Layer 4 of a small transformer language model trained on English Wikipedia (15 layers, counted from 0, width 128). Numbers have three digits each and are written without spaces.
In attention head 1, each number of a token's query is one row of weights dot the token's vector x. The head spreads its attention over the tokens so far by the softmax of query dot key.

Query weights of the head. A number n stands for (n - 500) times 0.0011.
q0: 532720407391384361556328394553779453621403495543773424617579698143584518566282752440294170331410570740367704711415342947510428634416396571469639375554730710500641439537529658612476479721578490480408572313857366610510310509228557833831520408357612140652865534485423370363520264234500717458374528519528738139284333624776575581557397533278701563429371783625682564443387515545562466280281
q1: 507482682478395533563463527482297504512624493522519531330425469352496564464522525447685469267446570493610431367693511232478262439580775273700218257600554423462612554345414776511632587398429389462369432547392592515314526410680445508434534601614756466437485613712795582718434587445247558368474338459592482492747391386399358641612659398641559275414298555249418401482564403339485462542303
q2: 654494639349644311581583510646566366521430471573541479415420553647514481337589352407673595771510389402464373639448445792279574603527435598543452472590458396490466552706470465558618677286574455456436625430633553483582474588581497351476483681483520531542493446656291168392444559467500640525634306490627460490434469500409369539396568454670493733500507518292556534264476594679732629398522
q3: 566720422592610457461402593579565523517624373309725360371529531311510421425256378478450584606401403642575626625472766497546530411592531480543452545429584658619460576406490506413497475436614510446630578542678457394571549564449555712731524593431409293476487513443416503330486675644565406482417535487506733503474402572728486755464729513374438577517291571404368527367662457647546267261507
q4: 377526518354528353482446522654753510522381418476699369741619572442423592379500663612423352366532468738565507623300440595606407397303273453604733686398698468616549360405610540453409405514587677796552485446596521723518612600370676552754535431486402405431663559665409410500594645425677605444493383456339514414411549609553450507481416402490391448511397643343576489490805389596565542546481
q5: 547359316618489626421497305447547559430470591339256615744429444542568595441559428456400619598369412376402402581434599324441458634374438434527348408686455471421329537711581578414493399701521427418550440722530605574628413352589535511471300486692464709467514553536537687701541545538382441668628295549453598607370658577425442619481716545803629525463688523533485284479209585369335529362794
q6: 416554546574381358500628496297504577578359366550670553556721395282412596381581670689365455246408526636539718400541514489727529563324367493431691768546500679419500612697665569430300149442511397438684423613562382372573680549497606576496566471479416262511590536416546528473556633426500545612496594657490408530813478564684456356346566539385358496598462561753496661447733608530600599476345
q7: 513648514490400530422309413414678575420544351464397665435538549364507510536477564583517301534760593329389466401676333568277503298456664549461721424583458586554473413642537542626540617443667414460530724305361626331482490687477513389545572590414365371556453564537701391396615311670631625493754703474484431559507578418420648468432415467510543490504447656493743497657520483562758537576317
q8: 313543394402550549508496484557535829349460737568665412459680532511403489593451397537554448496350436452643575655421452655790443606391425538590621643599470571414542352598557610496554468415708457404585455484516283530760538370289568407726642439511670215725758280558447629391396713346530560368235681458144670365379519511596362468422368740355542473657410394444612535421616604705511403308426
q9: 732523639490531422380510518704129497322471507595391514763477748719305408450540407585628687454535568667416518459493437347537654602342423423507647496351286518440641443448329553733236649444355549417666606238537391623653696597543466559550461524680354521367590465542529533568471436423507554603521656449389300586554462507576323547504531618541585618338584544550604458396472500581374430539482
q10: 441531806393606601521523476530462384486532630539558420452236701586389595587558487528577590439537325339448265428620621480392394459507486494404314634512317606578304648563609545628510240537670347437387723573450654674567555628619422778339612440605400362563520623584591669469566594653526503532477532385465418479641456533465473437397550614427425460590616662455372557753460563555546416415250
q11: 528332842600727407660631492613601544425590366407535675537347341549558428607496500673825333593442524746537589421336354419273500419465496500747326739493588449342344587604390602324339644508253632469508278682443410661641526412507352385433578219593385631500496504477384391500492504567649338606561452433554493508429354500507383576094515604364694557468496408457488824407542492516770527457594
q12: 691596396552391541508429418478764588665608428552690203643370678275680356496585340619431366593512422628559473451430515523537395353565380836621569559437551469346534256660545547296428652385511543477428359343661507332444563387376263576680713568474291281294489371427576268575696607396782602520212398519446574257481385511678426548455508459466381530603396616660406512581481405605522554514293
q13: 568507617405645493438259464456312453622549526534571399493503471521643477319601417638517486581610625393490656497361563430381483454314390608570606518424677432581479335467455553300580639605389624410628743403607592329526527480533537434514627566466392623695424455622566364513371413476646568871510430524202524521602294503553265257352626500390561479453218295332471700632413586599688423559329
q14: 314441376565518460632493622598387493405378699724391442557482600456303497521285444671611354365572546560345368543557535738464540830418399389488436530527664223448563466594690493564322399396235470360463727473535424402263353599376338593659466441442489563342703496452396570462645557353702416311471482522302500633587441735390451600618474321493460238562531484420485709651300401481573522236457
q15: 565431589461522586619734345276380486368372510453552638415465343652596813443571377455415511567567383217582672605609672530507725425437407382543459379665652866578295671421536493581356585674599500393394523489492561467430439440828296423451373726507585637347537588629558395534523475704479287559489542518514518337486518572461500400504389511504529676661686574564773277361467613642449333421527
q16: 517496211452556423563555481511296416295568617515251504645382500422333436674621507500590371454538593460559542648593493704423396622538443496564595423497511153321489554542429407504240705598466400617496707605624141511456643630468467587230305567614572530441365474322398615433597707452584274432766489788659243519400451386428677398520545379344246530269607342473473580526409392550559614454572
q17: 609475584522583363401389208634577562551468404552804528562608700534527546496606471539420563650273442344441485333620417359445478504343500537448626434462431814653579430468608460424580417648545450511459428500220500441333474583594471595461604556633538378382432560458449619337687778423504140174432554567653482531444401356453191354323591573481677511646277353368726599639792481693697462546274
q18: 340482451794465270578569593650424591484400770366301638511560427504331541681321354467747423484480484417523170385376545669557504444559516409396397620725587588310605391445264407695563414445644365617336417395562431281747424508391386484472504516588516623423660539657467642493637606485370662367679620442555508621573677584474612736762390553411129434533657512291270445470414356512354453280634
q19: 522504525387615861223641537516549372409784439488308504635591621504496621635247450481636512528565459581559520665492523649480448687670634660415370352672569332516580562263670489277171105387328581684420564475284307622597438592358652235253541576375468500496444576440483485492471299539598293607249385500293234422398436547634549709287637551547535456508466386373529451473480667296413500432594
q20: 500455454422544578403590347264369589339716390755321704643515408437274394570508500466428496577525467458539341657525680540484326345780488410696378656493508258646612620571425519296552428403492304352388496566394461417538504716523597375253573389774496366612516572411429317324334357270508612658464504543628265105315601700546520558555641337401786420321196373451653371690331444475610544575517
q21: 528718591504631507327441337548370264670578653658450625402314555667492514613255554511613613580676492301639733515384507636504429427451473599548569689483391461318534519391370643403617634534272450432459500512627737504634540594734723421593374183441376584465496530689575378651593667471500481620466702607362456295633327471665492351512353730574577616645579753635601606613345634508644368578428
q22: 434388642485670574558609570582451381610635556426836574343341512449356504446554409662607496569605553435554472617691402500609606524600605349597395647591225317472528680828394466622492759604453403564749361327454957570600624508626450628153698745403444532467401635344579451370246638496616562377492431566549461480683612512454476475885532577512547500670651450533668468315376563516648228448525
q23: 555647595358492415558554370438424721593768522396440488731657545488480422401408628388591426464709387390381452496778230385462551632600404500726751488554436452484390646275410549477378670638500652642488746435266473566599550485485856468423749598743559448635139586334385650548439546527350586693375549380459477654674713277553504771299429458527658575279616517573585401477619332520566476644487
q24: 436536395478618489407695393587719530567656631489512548456584392477384587478336559435454201407535326463466371410488313589571359457632387653508411646493345441613664500604557390415550452758733543642856532274378447436561620441220455539465586523541635465460267508650649533468504422597668540435699426496374451555647411579368594644316562448587459699108354447323195632210512416754572280478377
q25: 685302500755623614583715701704580484530594484346470500321429677643462539684456627453546578614280385584383487581483302463435627382102479669372689602272739398391653393516504524707600570837723580608678465470522365439683795381329508512649635471573600571586463392438465453426603540379286423345677786622687431564663396702500542435756617689390537694237548552538457638633554545230557588375580
q26: 504480451257462471478694483525306328239424480533590553732560206408538332471722601740534684500228387114830788392400661411645333530551345566370710474446537448692508504441575580601551567504479543627761393552500479571633521593346455258652461429397712521355610352627593335452378725479311679207471674376599438543803470595290461390442611434417595530513553665483692594356742794379479675313432
q27: 554533599496566565214649504692170481464485548492687317470559585592527209654511504522688597551782207643500480469448530661675404437603353451197528524586609688662609697303569608594547537653648758297547698468413281465541428343575731508576548527515492445597259535347451504507677436743466480633481280523386428404458582393530432577712320538646370379285422484320315543617484287456320665416354
q28: 364586605519397523311582733492473355378486395545410496518380468738531464552675533453800687286340200411433652316425354616481587258403625664512554665440134657682561480680508686658496589419427438584596622552638609481561388356732336435610359458444654612480561389708524566554500875399612520627263533304569627559568654594375496492463404522254380542532322577315445457455619496449440461414623
q29: 331583687504512485561349372492638541612522610492457295485379520496372219526248614460798492688563735336613351413659445446364496567324476658377614421447455583520261684337332574366411736403311358307446369776365367481797681478656530516583496638610543645428427569826625415442121474605330668422573604470551519409583484681518385379611403417439606593552610484778504430534407500555348512554368
q30: 424674527359423620453536358376606514255437338635371438361571566441496581410565316437534427583371576232736523372591674459446588338331492648441534611296597435290555485573555458382377352604326462426496783604571624460344601628675254560405515485918746703624570526485481447604496392417420508429659390332455388515558560329361504407536706468632384444295351500515462369460455289564390650392330
q31: 471475431466561541657564595368426381595355500436586552400274353508531620285340573525465659570305212441403301380390365350624564414182297735459613555500563634376557453414667547728592444542233637420408512706346624621319276588570496415280516450583362678540385443431612584392496585459608409255500794624608485512680631661309453320598473578307421293432577339598445697385666374488515292493394
q32: 553369550522462460576797497481367396308500458295378602622458526400398632402614391539529589256416647460602494540679563595407522394487407469554343266373546549596598654512516545369522560484421448430569681490429332463740494430591417487643558723599627705510506415475450467740493417361398379574472567581464392682441424392439523602490522359572481611573627490546726551331535525384494331562426
q33: 573430555318385368696500469665447464246271620409606547500351356400305662630529347624463570504458488511580226394366585759686522511375690413476572485585496481440522558395345550511639535260474534437668543570726430603693362249539424245423743559555616477585388623410453660441577579453340276353493697317314456665573515467546523706369616638614562493784598555404635368337380597447500376293536
q34: 439637439647240523403553464386547623826354478643461500415526784527776741552631643493318556308378369251383316564698430558598450751687492661643672373486493631582642245460374566467763520624496465431354439464553451413374455448322601837643449592338461270516473523612573371493357470530455624155558345526406338385439593504515685476381388451458591619512455626563576566399469389465511535601167
q35: 695157729614411218851481488592432481420408758222417500631463302396312493534447448308547318543377672481542286553364485645584419397618492496632472460646418209351554480485427578231621471535640643492554529633343504665508401489623542367424548396489703547451411356582545571580552726379534560434717474374390511560256461485519444549583672368627580826451668549284512496364609465548477355325733
q36: 481447616575593575912686562549490574538620364330469590359595202372463563397435443532640386365592359497611514539640455507578441408476385497635463627537664521470616576409629598522737612510337480507404479790323507720461584397410597527541456261585627476417430543497524471516658629701526441621450471650626591469690607637446415552465349377451542450323553532432514551720503394500615524603308
q37: 676537619553493553428571290546552746215558576553644386591445470486302373553684535428569542688267421472589544350433576453596353437412618299782437563570440411467438541418392355538489523599399755569420473605677489600814447402723398153332507428507416452629290478485371701565553507553525387500608462429657340537389493621566552439454624436414425587651676282526568676458668453485661284517779
q38: 401521458439518192600486598550328574568334528317515584532354356489677438214479451808584584437496613609436507407474636614546540504463600457523749436477384496441653451514496503581419531268485571540606581564764414471700564535468514599620437507353412489843401489515580580479371277368343595469638556399166371447608647418661238546360452393395432431591300496327466722646603420619745522469301
q39: 403668465606363291187504473522473504681556599529660356486500481367808521478231678504519446485656546532515401434680507440595467534440458761409364519394554711587638504395348610296448433564574432395697457307314368614469569514439500530650706392679403285449511321616433315370589439598427593309236590595511259369573192332464534531297305565412540474399287579677376481562534337443416398402376
q40: 531746545558572474645442642490510551659401693548617394642322486497500658640417610369378565537560527566455754410470497279471409710407280478343567682467513601689618364682233531475372659233611500421507559490420613471569769573428503441567443582494543357568441346381517400383514446561567401556556343471426619311581487612544513640486407497451387618435407299527568473478414526423319583478535
q41: 330432518369531534641520631497444553333617581257486618533602407351348493590253543405390293469535433566517661632366500618520510287469378640482608327720407422521462717416704562500486475566668377428407420429518537371572470388662604604398602322530693465486558562628428477564560760530477422687435513517332527652281500355556416611687670423432433507461710591334326705644320613633520611565430
q42: 462401709354472310233393442428773414604576305702739458461488601352765485242645527688459735303686396601382607615649303667287380484496352626448603429367746496406343588333584539651488432415544426763456397324487512564287465391232630776762496424405674398593379464610750411364450379587535529418524667500580488542274252583488442386664492496528654569605381496554416582457663315706683431584414
q43: 638646525404362633461735524490479415402481612364286405507304669600425458510451632394598440486379444288698503606462671469602369335592521276309325451581415490370369580519510658604690536541375342334544586542690543527571661520653375517437590460520412609363524544544550361411626507474606581800702396503503550528507531579642573482601554329557381595426885532521385462503418500541417367363388
q44: 366431548507476424463324438476576439511347557376615551429403764584426373732606453537747427665468413571514242479486759532576427529504382479388336504500612486418763416546538591605504485599331489384409619307691462275519593578503438719355554791279479682357644387277559443556598469401620533466458426434410366572687539524537399482444535579483193658449355712500584372565489717536476670536410
q45: 450453524361462523512417408542330399333599405564256572426629319473337222537492589445287383586587592526579500534318496558749542634758579658385320683659660512320473464326603633229527553558527394380523332488516546557353745448548523519369504412447624535424454515523557507565356534617278540327427407640609477615504694198459512645611613598435349280625337655409084281496710446236329734518455
q46: 636537405383424591650402390477364342490569450383717514359310545493634648522422468657220459392473483577614581484224598370432500443352598442514493459561513787675642387435744367423523381520563419613480352338532510588423471532452704417647500394490487450659460583620615465419541603451558414688619497630397549606719517282557425476309570626470471510767360339568455476500410579558366443431319
q47: 511420557390589340817432656561405271648434592413429775586618702389543617624632396599290540465393332593530437546631267317564419520449717180446551313585362560382713556475404515750484259414446638519446525492430611412561462500530526387472350677857578567431585581590244763326496605489300572599662444458639451488553375443281698621715434530561515639589463582500709500624445469397328633737463
q48: 261681473516446718535471522579418508474560703327303355322516443429326588402533335329745338551513496443492303397431620830521283641453598435536636405558281388564454404674717360536584221606601436597190549635598728546713574363661537593202736408504546372443366655492452636252430638361721544522605597550405582366611749405468608434737572561695335345522784664496504581708213609500372331219464
q49: 459321489428537461486490434401390636756557652513370343526653563593544519461526465656409619520572614497536442579658631483713666278578418559290514414380490786490356465522297484552500377389416473500477585726315583652359409487658595490572609470842530422510480544571525391497458432500539646493507497447355631479270224392420479503518325640387654329703549429500375425581365407627418517478353
q50: 452343238478371544800715615515378529496525887791360384489553485658496567450659521511452624674216615600602632613340585418562316428511799702595391397548378485282456350458390507693425457522507417489493535419650357566504236600532457560298587411580511357403467455436352667528519723666482304540404500416377402615606578529553675609627489453702580426535418520534392508298339570527438433287444
q51: 430540508635613556358587375444511700438493756660587552651419544416633719497538582635432433699613526198462348451734469597660535395341381708610312434396404624432546526727440564397454466425709562390287327541492311489395739586548503561606583284612432662767496454453664622537699545490628412572638439678651608595444482451589598385511342462704444550615354429540485522628496496653469651420511
q52: 541452399758504500458600534366556422636597420554743255419483496547448580241500447570334241534657307440554481421466416629500649653355388514640433538517443605734299644249591528634526531718420676647613745473399467525570418366563661529470249661353485467340544507670581262572618543446489815414547335525618382625381437310437631347461415696297507526412705465515352704507456489560431622407598
q53: 455684614398572398672618310394688636459504375480263366373282688528173595481496611473295112394299475496500602429163542339665385700476806481513496558614353549435644376658520580901560589379296582524608292446470338697424312330500418564269565440535456630454536468565441458699380686531531458440628665543598614710563577363339615462675520656611512532521453479508446524481528747615449730666504
q54: 443543343682674328620660268515360478720288572590453587526482266413481504529633409475443631423628657548433403504613649726690609415327392563541693285528478363658409697514357420617363352546496430675489641693504691466757467247398519542621477246452408415690546515489751464546630330367589429687701657399597623398552423481620714301447377563586675374298681560508480273611446337679466346572443
q55: 404556321645542375389642760469583473715403527462413242636328541518575430455462568245347404514598511752580590423605503390438588435342608469334511540536667595192521665470567581548553306564641579695398455379568667367280531575490524560576504588601493507592359458575184415467269545607407636697391486625430389649542347542296460592500318379689510408629366590369500471510439465540528707640307
q56: 629427384531525580661584548717489249467547338510438556442486478430504382631749473456411689551409196524389235587321463450604422464543536583617421643321370540648614603567479581534443489407330652632660538297508171514545576452387455554537533553497550673433425290511369439273581545278566238515340459392513587482297579577333281459553539621528510546270429496672393597472407348558567281353405
q57: 354338318369367560460286425632555507504812402425434260618438464697461522608362511635465340418426773378537359632669544388515276383399414403618710476461282532597523345597401584268508383670515563700358321655410481364326642541548474704500594343466642512680619604639440592612718307410421349373626570549254444484270477489676335420778512601527605339568375282354516558455419603461628701518545
q58: 399005496381675504474656496484457569375647587582363400742568335637559445593594480321588578402739392573864449516289712500549571602602436394553500620462569337394671379441338408524483174230663197450513531361318401253341729593452573597655594579463424436626462751567531444441270609732606422348696556545374713608529576516320487382438559529620709412085668376517483365459542458338644517610419
q59: 559602173679511610414504878430317424519447408548462648439325473304541546807413561592556333264603469486500317327450454323441530451500363333496519707582482446519582322496696521629271543613675290676455504469476588371374657547428274530542302295313421530290672526474512468549369562285485709708593493577613401658504440449650462500552425355544559593453508772777659489613605496401610568468576
q60: 566617504252321220578343367654492545234463385623480675353429329573429581530584638519284504492564617583481353174275534642511477524591623584458563560425749580631426536665694589594669623433305532586473761723761450307381633587477500421295468644385398417211488598362512489441314545549366492442555451408798527629554728580391456728542583477685339555520496653331561789508264484620377520585558
q61: 427444676489585504628387504350546514343718363431632504418564373518657507496457571542638531783667511382438458482557599515616357436534677767792647515622339622200200508591522627678463641720567663374544606711441496672539420357532431455553678404602638553342496430369554560528730665507489562437467361449629522596442351544646124415294623280408529367608664594477550519558343670489562541674591
q62: 486465468574335648271448333459481372582450450666369449464529394291549315471581608575564496837419492373662726319229518367754254312176542489344404426541438597500282492677496425634492536591395477481470448586288596225464500464446328508492508440334387469508665500580575586648329599573471441524399757504628577690541519692428380587697379511414626692476715726461800348537576402588481500589556
q63: 504606654524417798399410379389410613749650397410593461484750422710500480561374568472575439597453414420671470807573580584586397632411500585243437239481609590546737530144517778624492320475617424709496310668739369627781614805512800420869543305435483221526350338345644500512448415553598362504500396434272296384484634378296270618358412395566627425474474394431604395484345396517537475571585

Each question shows a short text with each token's key, already scaled and adjusted for position as the last token sees it. A number n stands for (n - 500) times 0.0014.

Then comes the last token's vector x. A number n stands for (n - 500) times 0.0067.

0 ",": 402526470603653543403469402539428526442457469651820493873504558416461575524400412607419419474544510569443508581446513461442560421743641558425467700666564540390564496545475463444493530451510492
1 " Pu": 483508481557493551555400456579435607533423408665662490687486529437530587604475574444364506388585412396554466534397481507437545421627465679453547554555495497416500743457524341524553496400557381
2 "sa": 535526374559449530508370581472424493431553501576587393667266412355447529566508592508585517444604483440445562514433558464435526432627382602379578588619323371570587635542446287466502512524682271
3 " Road": 560459483509576507478455418564370481498507576576733323721568516501346581508357396600362620472396500516477619430345497551396667405670447717336619599556507455407535516584496549557472506457553513
4 " was": 524552399479470652361394310607454572401459512722794378801466484556331432473447395507475496533537636564343633661464483395462557227640698731382540585740340409436573536514520443345470621386415375
5 " a": 528650386534331785243221325536382620265553467535697321872347358490422421584575472405591488374556664482245719529462520410348630314707624878374576564782127346606708588564512592328549429348525345
6 " destination": 535511588539427525509425432577329542471378506618743363744620641447536567383382369583426541407245493444561475485446548493425437500674569531384560572567578510525494455593454506679554374451372488
x: 355342478375479548527589412467478541575731630437342561605430244621505490600534463415648339575537465556443358589475502414387476479409521321489336516700561331359532673352584488492758496570476506491427569536564616668464502424834546427427386547528524512411459499656452598407472534533428497564418406499450547505529466337492457450508515273528515406410726530504394527541394504387499528458714
Which token does the last token look at most, and with what share of its attention? 5 " a", with about 90%

0 "$$": 429537500558503461353472470588337489437473533581789420891455544417422587475399360645393509501583468549486532584458550594590599272711614708400547710654535569394630413661399489564432423367552483
1 "\\": 404503394585457449320397412550360584506515456711749372668545446506512497448462523505352550379521380448458461598492602462628551322665494643466543478541559432506637460501579469356443471365506465
2 "ome": 476621503493537563439318419555309368516402527773691354698432535375387451531495462541323549563516457477407443512437425509505508527674597551450571542530531454556455430537568406514534494527465285
3 "ga": 515550476575507533492410460597352496466453534616715428617389563367428518511463549472446639430547529472425525416466566350408547397603445549361412404612367498424500638554479442462446533374534314
4 "_{": 604436542553474560517441423548458580383500426486636369720461441541535518445510560459459648397514563543465530440507562582465616321565551696295514581708265390558517489581479529508517527305738416
5 "i": 588462567543541556531383391622290632451511557639684483634416530403521515573459561424442502510530629556365633520533456408472544396658556592391492490683301480476607556426535390406527566376630378
6 ",": 300586476441303737506474314650425525344500472673804524775536555430478583512335530493477462391500424574371617634575458475320620346778692611432458553638346371462494522517494469445579612450540478
x: 405468432519571425642617561515535426535459576374529676674464567516553454476411441434834536576399503532613444683563687510575493611575464508434523371626536530272569484404562337605487396516467529499631509419516370489374526385614643619522477577648497404519513499488307528536491640575542656486606206578487627388401500482525591549579494307426435552602640507532397552507486492457507526561519
Which two tokens does the last token look at most, in order? 0 "$$", 2 "ome"

0 "s": 464515513582627508313463521508369508449471494643794472882486505426370468588484450567483434591640505565455505589483510468498536417677559584380492677644563577366593492513478412456447519487628515
1 "bury": 493418580483507479522475330684520520518459522683821547740517509491447576645488289486409591597482533519521486570408512529452548391723644636353559736573452464434500526522497546581511491452509476
2 ".": 485474534566431519268422348523355491506530510667669506815409423370321403490514530585553526520582482503491607653470456590492532360715609642332482636659308522441612493558522423347561474504695372
3 " In": 660615335706496639300383470526332557363468543654676414876435365362355439645495477475525476539586541377526573614381498480446660486637514715418521585580258405450546415509676474324444593477530433
4 " ": 570684438570428540479330346483488702531566407673580500738443409652380385503419607450565480491585644585483539475623478520426574403647546676404480414740355336459577533517509497408510484442688462
5 "1": 505473569501455567442370482471355534338505495571675422835382465508397479502562647406659520482651586464526606543426459374490549425569500604437531408688186315499544515458587317316561601479592527
6 "9": 493477530561451633296271551441369462385379555636596420832315365494373547582739464595627606418564455507606631353527602456489474423559447597306628453504211287594509590626553283346566497477634453
x: 501390595508424584386666558362327424552490460486427597446678431532415496554529720518727404515522348536477370501590465543661421360560456494334409560553585657319375733449580544630561621467484482591499600500673313367591482545551694492495464541488446439587497458425534422404463545511437620556563513331511442494427552562377617385536413341566457370279405617454433442588489508319472533379518
To which token does the last token give the most attention? 6 "9"

0 " she": 398419471584609482421376452570441510490476503650785415809464501523366535513437405516384464559593474486511540553477529528458575374682600744394520684727547551324570489620460490545460484504473466
1 " found": 447502474525488605496295484714296512469544446685893368856494340514379360501488423583582519573554395367644400629446516491500434259791669664477582557683527472335506544439592383369492449516483496
2 " work": 529515441499423507515439383679379474519384481582787383800567562499384537516493348633363441600392400491516514516419438571407519389709677687348665585636439515505405401633428496537512502415385473
3 " as": 702630384628429590415333424648507493489543481641778380936419440538434477552435486499511542468569576383577712620411563485438635397717635815368527539706380410534490414520499480397468528493548454
4 " a": 658635245622341791262171321614353617261580496576691334840349381526406418538571505397578502415554610436303732586425525434357647302752615927386569529810102325589742578566504592343558490401556352
5 " model": 374562566469477587564368419616404506438492587531695417690596609530496592431376376566391593472335576584389521481605542416406470334701654713372548626629512569450430501587382517540544328528317452
6 " at": 188511544423410662408348442579463487405451551697665581849464456568369474505425602462532520488528423636311791544530437438358698324650615740393539582758216353413591518488533403422490529454486469
x: 407401474446428435491465557514427495407511635544435468556574541504427465583462283313512638498335600574517440526559563509576507441578386424410450534471461450257525751500420513513527395496583374451463533657607340418496530441507721499298538523720492529384664392425312577494513535620577556629583441507375377477499674411504491458600433315355579467538486673611504607539270417431461406618432
Which token does the last token look at most, and with what share of its attention? 5 " model", with about 40%

0 ".": 486547495570527461299486415497408500498501519614690506816422500339352450544498482634529487564578549553407545554512513587529555397696588561377478669571471594421631462581514423370538493481695372
1 " In": 448385438690568588314372465534334563377494517681676405898456394370358445631493490480539499532591333373653405606329544516432639522669497715424545582593274399465541419514672471338446583479545444
2 " her": 414368484667479704215329362546232515451299518503732421859541543358201424567495517491465381482470388479719569673371473501453494387656617609286564543526280522440608482498551602572498386429595382
3 " auto": 565581385626502497465318539520470561492514441576645429681439513500650585556446683476457526507399526453422440569396487521408581449524596672494408575756515461377419486578561492656503370409503417
4 "bi": 537543601556468511506471466592480526500471461583590437638471559377567456684538502430377645495473553617452452378556546444497417396585442563404518455590406578447466619547471370434463529394524349
5 "ography": 493484555427447533541488437544423574481457458545655364806622600488332597604514325656402473484384545540446458456368428526432481550652462699477687493585457608538406394730414472615461440449322560
6 ",": 254638537427326745439447300602438515328570377642769459776460543467495526525347496464510493429406460531351673601534496435300609395755643636422463552690271316425505473527475366440535644459530507
x: 423507422601535462626633549508516399475403601364551726681457504536575447563361450563874515538394584531618438591531639510570463562579451545383460421613467515324602499419502351549474336502367502471623483464544352532367482417603665590460459511575488463490578479453379448596520652567551625512636221548428585376404556478488617576634511264446418476595645489517474558497457450450521567579502
To which token does the last token give the most attention? 2 " her"

0 "1": 474536501556590402372401501504366549384509497582683361896437512450333537555587568506575513532675620584391521522464581524498555401577471618457498573606376449435606534498576374380573478442650552
1 "2": 460436573558538427473351491492372633470593503743605381782295441555424531474540617464665630433597505488429498505464651526388545453512421683352503405657270367463521590436657427346454575520573479
2 "),": 641504471639418616414437306708406544350467391643771405779435508444399494550457446516470496463506403439552647723357558427402543386800632675446563582612321398448552607448441497456450635436572370
3 " and": 708468470575467581393398294599334510511444433680769490833468454494433422593423530524484539590582488443473664695398478559371579377768726636328592599688301385435510485469501403446491545509583402
4 " step": 543426436610364544540281493661334549368334499594646366531683609515445535429430594613443461423313571593289461442574545498621411359660562545480434473383587376572533484414605463502595379439498398
5 "father": 432472478451516592540484552581633502504473622587681432698508452499375485519400337549527421536367553570543491489414485430299650536553507699367631579666369522337383459590457413584512423385447387
6 ",": 281613481428256735448465289659444515342490413656791504753513518442481560505375547490508465400437474551381648605549474404321583390772699618437437525659291327445515539492514391450547604440529476
x: 447486380532525450626588565463497450462373575377529733605494488516556439587369469540907530584430520526625428634530632525553524576570496532407495401585494496327620504416566308567482338535395543494635487469494347529349515405638586573518470548605511466468549424481292509541517623591566621523653177524502550391400534467532560582590490308424504522555585426519393597546464482446481550566516
To which token does the last token give the most attention? 3 " and"

0 " the": 236502435675662588297302329559273634341499456648799472819471546521427455489529517471367483525616586619585467598395610573502494411772633699404530591725419545422521483479500510386476398500531493
1 " west": 442477415489427399392379413561441435446619584694746297607481619696442533449402373646526495516384434501411463567466596581548552360673662632429575552696449524525431365652546480391499186424322487
2 " of": 589540363723553627420435436492362482443442475650670634798595471457447524509395610553496448483468388398560407558436502561375544423638591685333559580810473361400441423499512462381413579444466601
3 " the": 835412292652517728317289299607276750376493452622817450830503543525407464486483531424368511426554369402456680711450563505427522355737653705337471511715248533464435562424513545389501391459498523
4 " wall": 444475423502484546405437489615411507459450555513710360743480597586340433513413437554448565455404630503427540447434520491487617346621556550286524520538477487329500478583442469722505348449396466
5 "ed": 369522417560383579413534437613361500478441451636749387853599481531414375620424531533583419469478564525449565575532459465458478362656530574350578538627403557386511609391675458372528514439629463
6 " city": 530403475483519571582296550604369497453486551649731378700553625517424685510352419562373609534348602589499518438435602439419537485668609658368576559734465508493497422699420495647447329511408479
x: 388453468530548535489526426519418457597705624364338616562577383586389468589546513487758534560540608532468392577397494403509558487725507375524458542682466438281404578458643545520635549646538371607389505511587274472569601445754408471354382407482480509439369559561560599430552425444598433537532412435626512545673464413459610647543530359615635451500604384457366585546418496474554649459663
Which token does the last token look at most, and with what share of its attention? 5 "ed", with about 30%

0 "hi": 409438510555582512350288427600341596457479424654722514826420435451419459544486596495488456527698628434492342549459553516536505407662575717419421598743457473426607558454580434317505453471533391
1 ".": 484472531600479523235446366500356514482525524632624527845387446339331375523533544600571497504592491545463568610495506591543529365706617591330463645604350537461656456547530420334549477521706354
2 " A": 512399123738466769383221369581170648224486579471689381829361386344373360571575667366621453487605357309605513569327523428455536362771532690421574519587292338496751519598556475312626498479652325
3 " number": 534497499480427571418453448532377533400392626466689434803563579500426476534415324641501440384483563467498503478634673421461498317627637584401446485457501442454467416620497482352446387506437380
4 " of": 574626364711482661369392479542341471440467488685697617861535435459399518521382599534500477507531644530445609595467449560418569370657614713334537584817441353404468424477521454395430628458512580
5 " large": 537476384601294661272208370699311606343554551607736220772462431429436522572501478580349529397466684622416474509458605539511556303677673716392568521625387367391508424573652560355453490417391424
6 " private": 429442487536367673477248442644317499391476519639723424720539412541402665454421440631399568423332527588370548467495541428407605358688762720417603585643417481359555344618420466494454378634393515
x: 287535439528508593381496488386411507454587556665428448588580417601553381447470472510763448518692707481552298750552537499615497597540430415454478467613463470277605513322560521464601392574556462503400571449657439515551493532500323393419458382553583409338428526493603600463570418521578467488616516612431474582552418400520556674623554438719594443462597451356467466468608491479507403360491
To which token does the last token give the most attention? 6 " private"

0 " western": 351499468519599536374311379569357595435525584667871429830457555521493533532498372629316428448625586555449441586432580575534601417761682652437490603679546568386474415628509476399532356448369486
1 " suburb": 559546486591419566682402437640522508392435454547680513691520516492531544474424387523414535508541386519535539428461406450402571519790618519417644648681522493419541502607379533702396328475428414
2 "s": 663484488602439591287491522527346525423493499624713465761476459431389434575574614474592471554527516529529510601460471369429525371591574563295493505677389411490665485444561393409389590420664531
3 ".": 515461580539405541260372306484367478464517503664678528787362394389398382488580570577554487542586480499507618592478422519468531391746603670303481588648297517478605491512521446311560462505688298
4 "\n": 446545438565325612329271413681289606263429545616755500765372412426469404509428627566619592510621707617369649458421568514449504342663685613357571543605375392424636501468578429365429563514752385
5 "\n": 328505509394261657282508396603377486378517460597688422758417482432554505523400457383529540592505604644518595425518471506479457270653601573324627583592428506503623472410430521355577552427619473
6 "U": 442246742574581677653336602655187654329327709597751345724432411374475369512423508411457602366428456478365746478637567312488471384557602532261390350521313258317511510514499319277543749390696357
x: 621516560503475410722616448410372487387581495384535437565452585490483599544407725593510442553570614469514616634665499610524497436701598506327477471406576535395477608453611334471493491642602387499366399473385498705416490415599559506358515596326560399458437662512370518556342540579560604580338416377524401471505602352324455683525453518470265458487478570431570538554495411210414501412498
Which two tokens does the last token look at most, in order? 0 " western", 1 " suburb"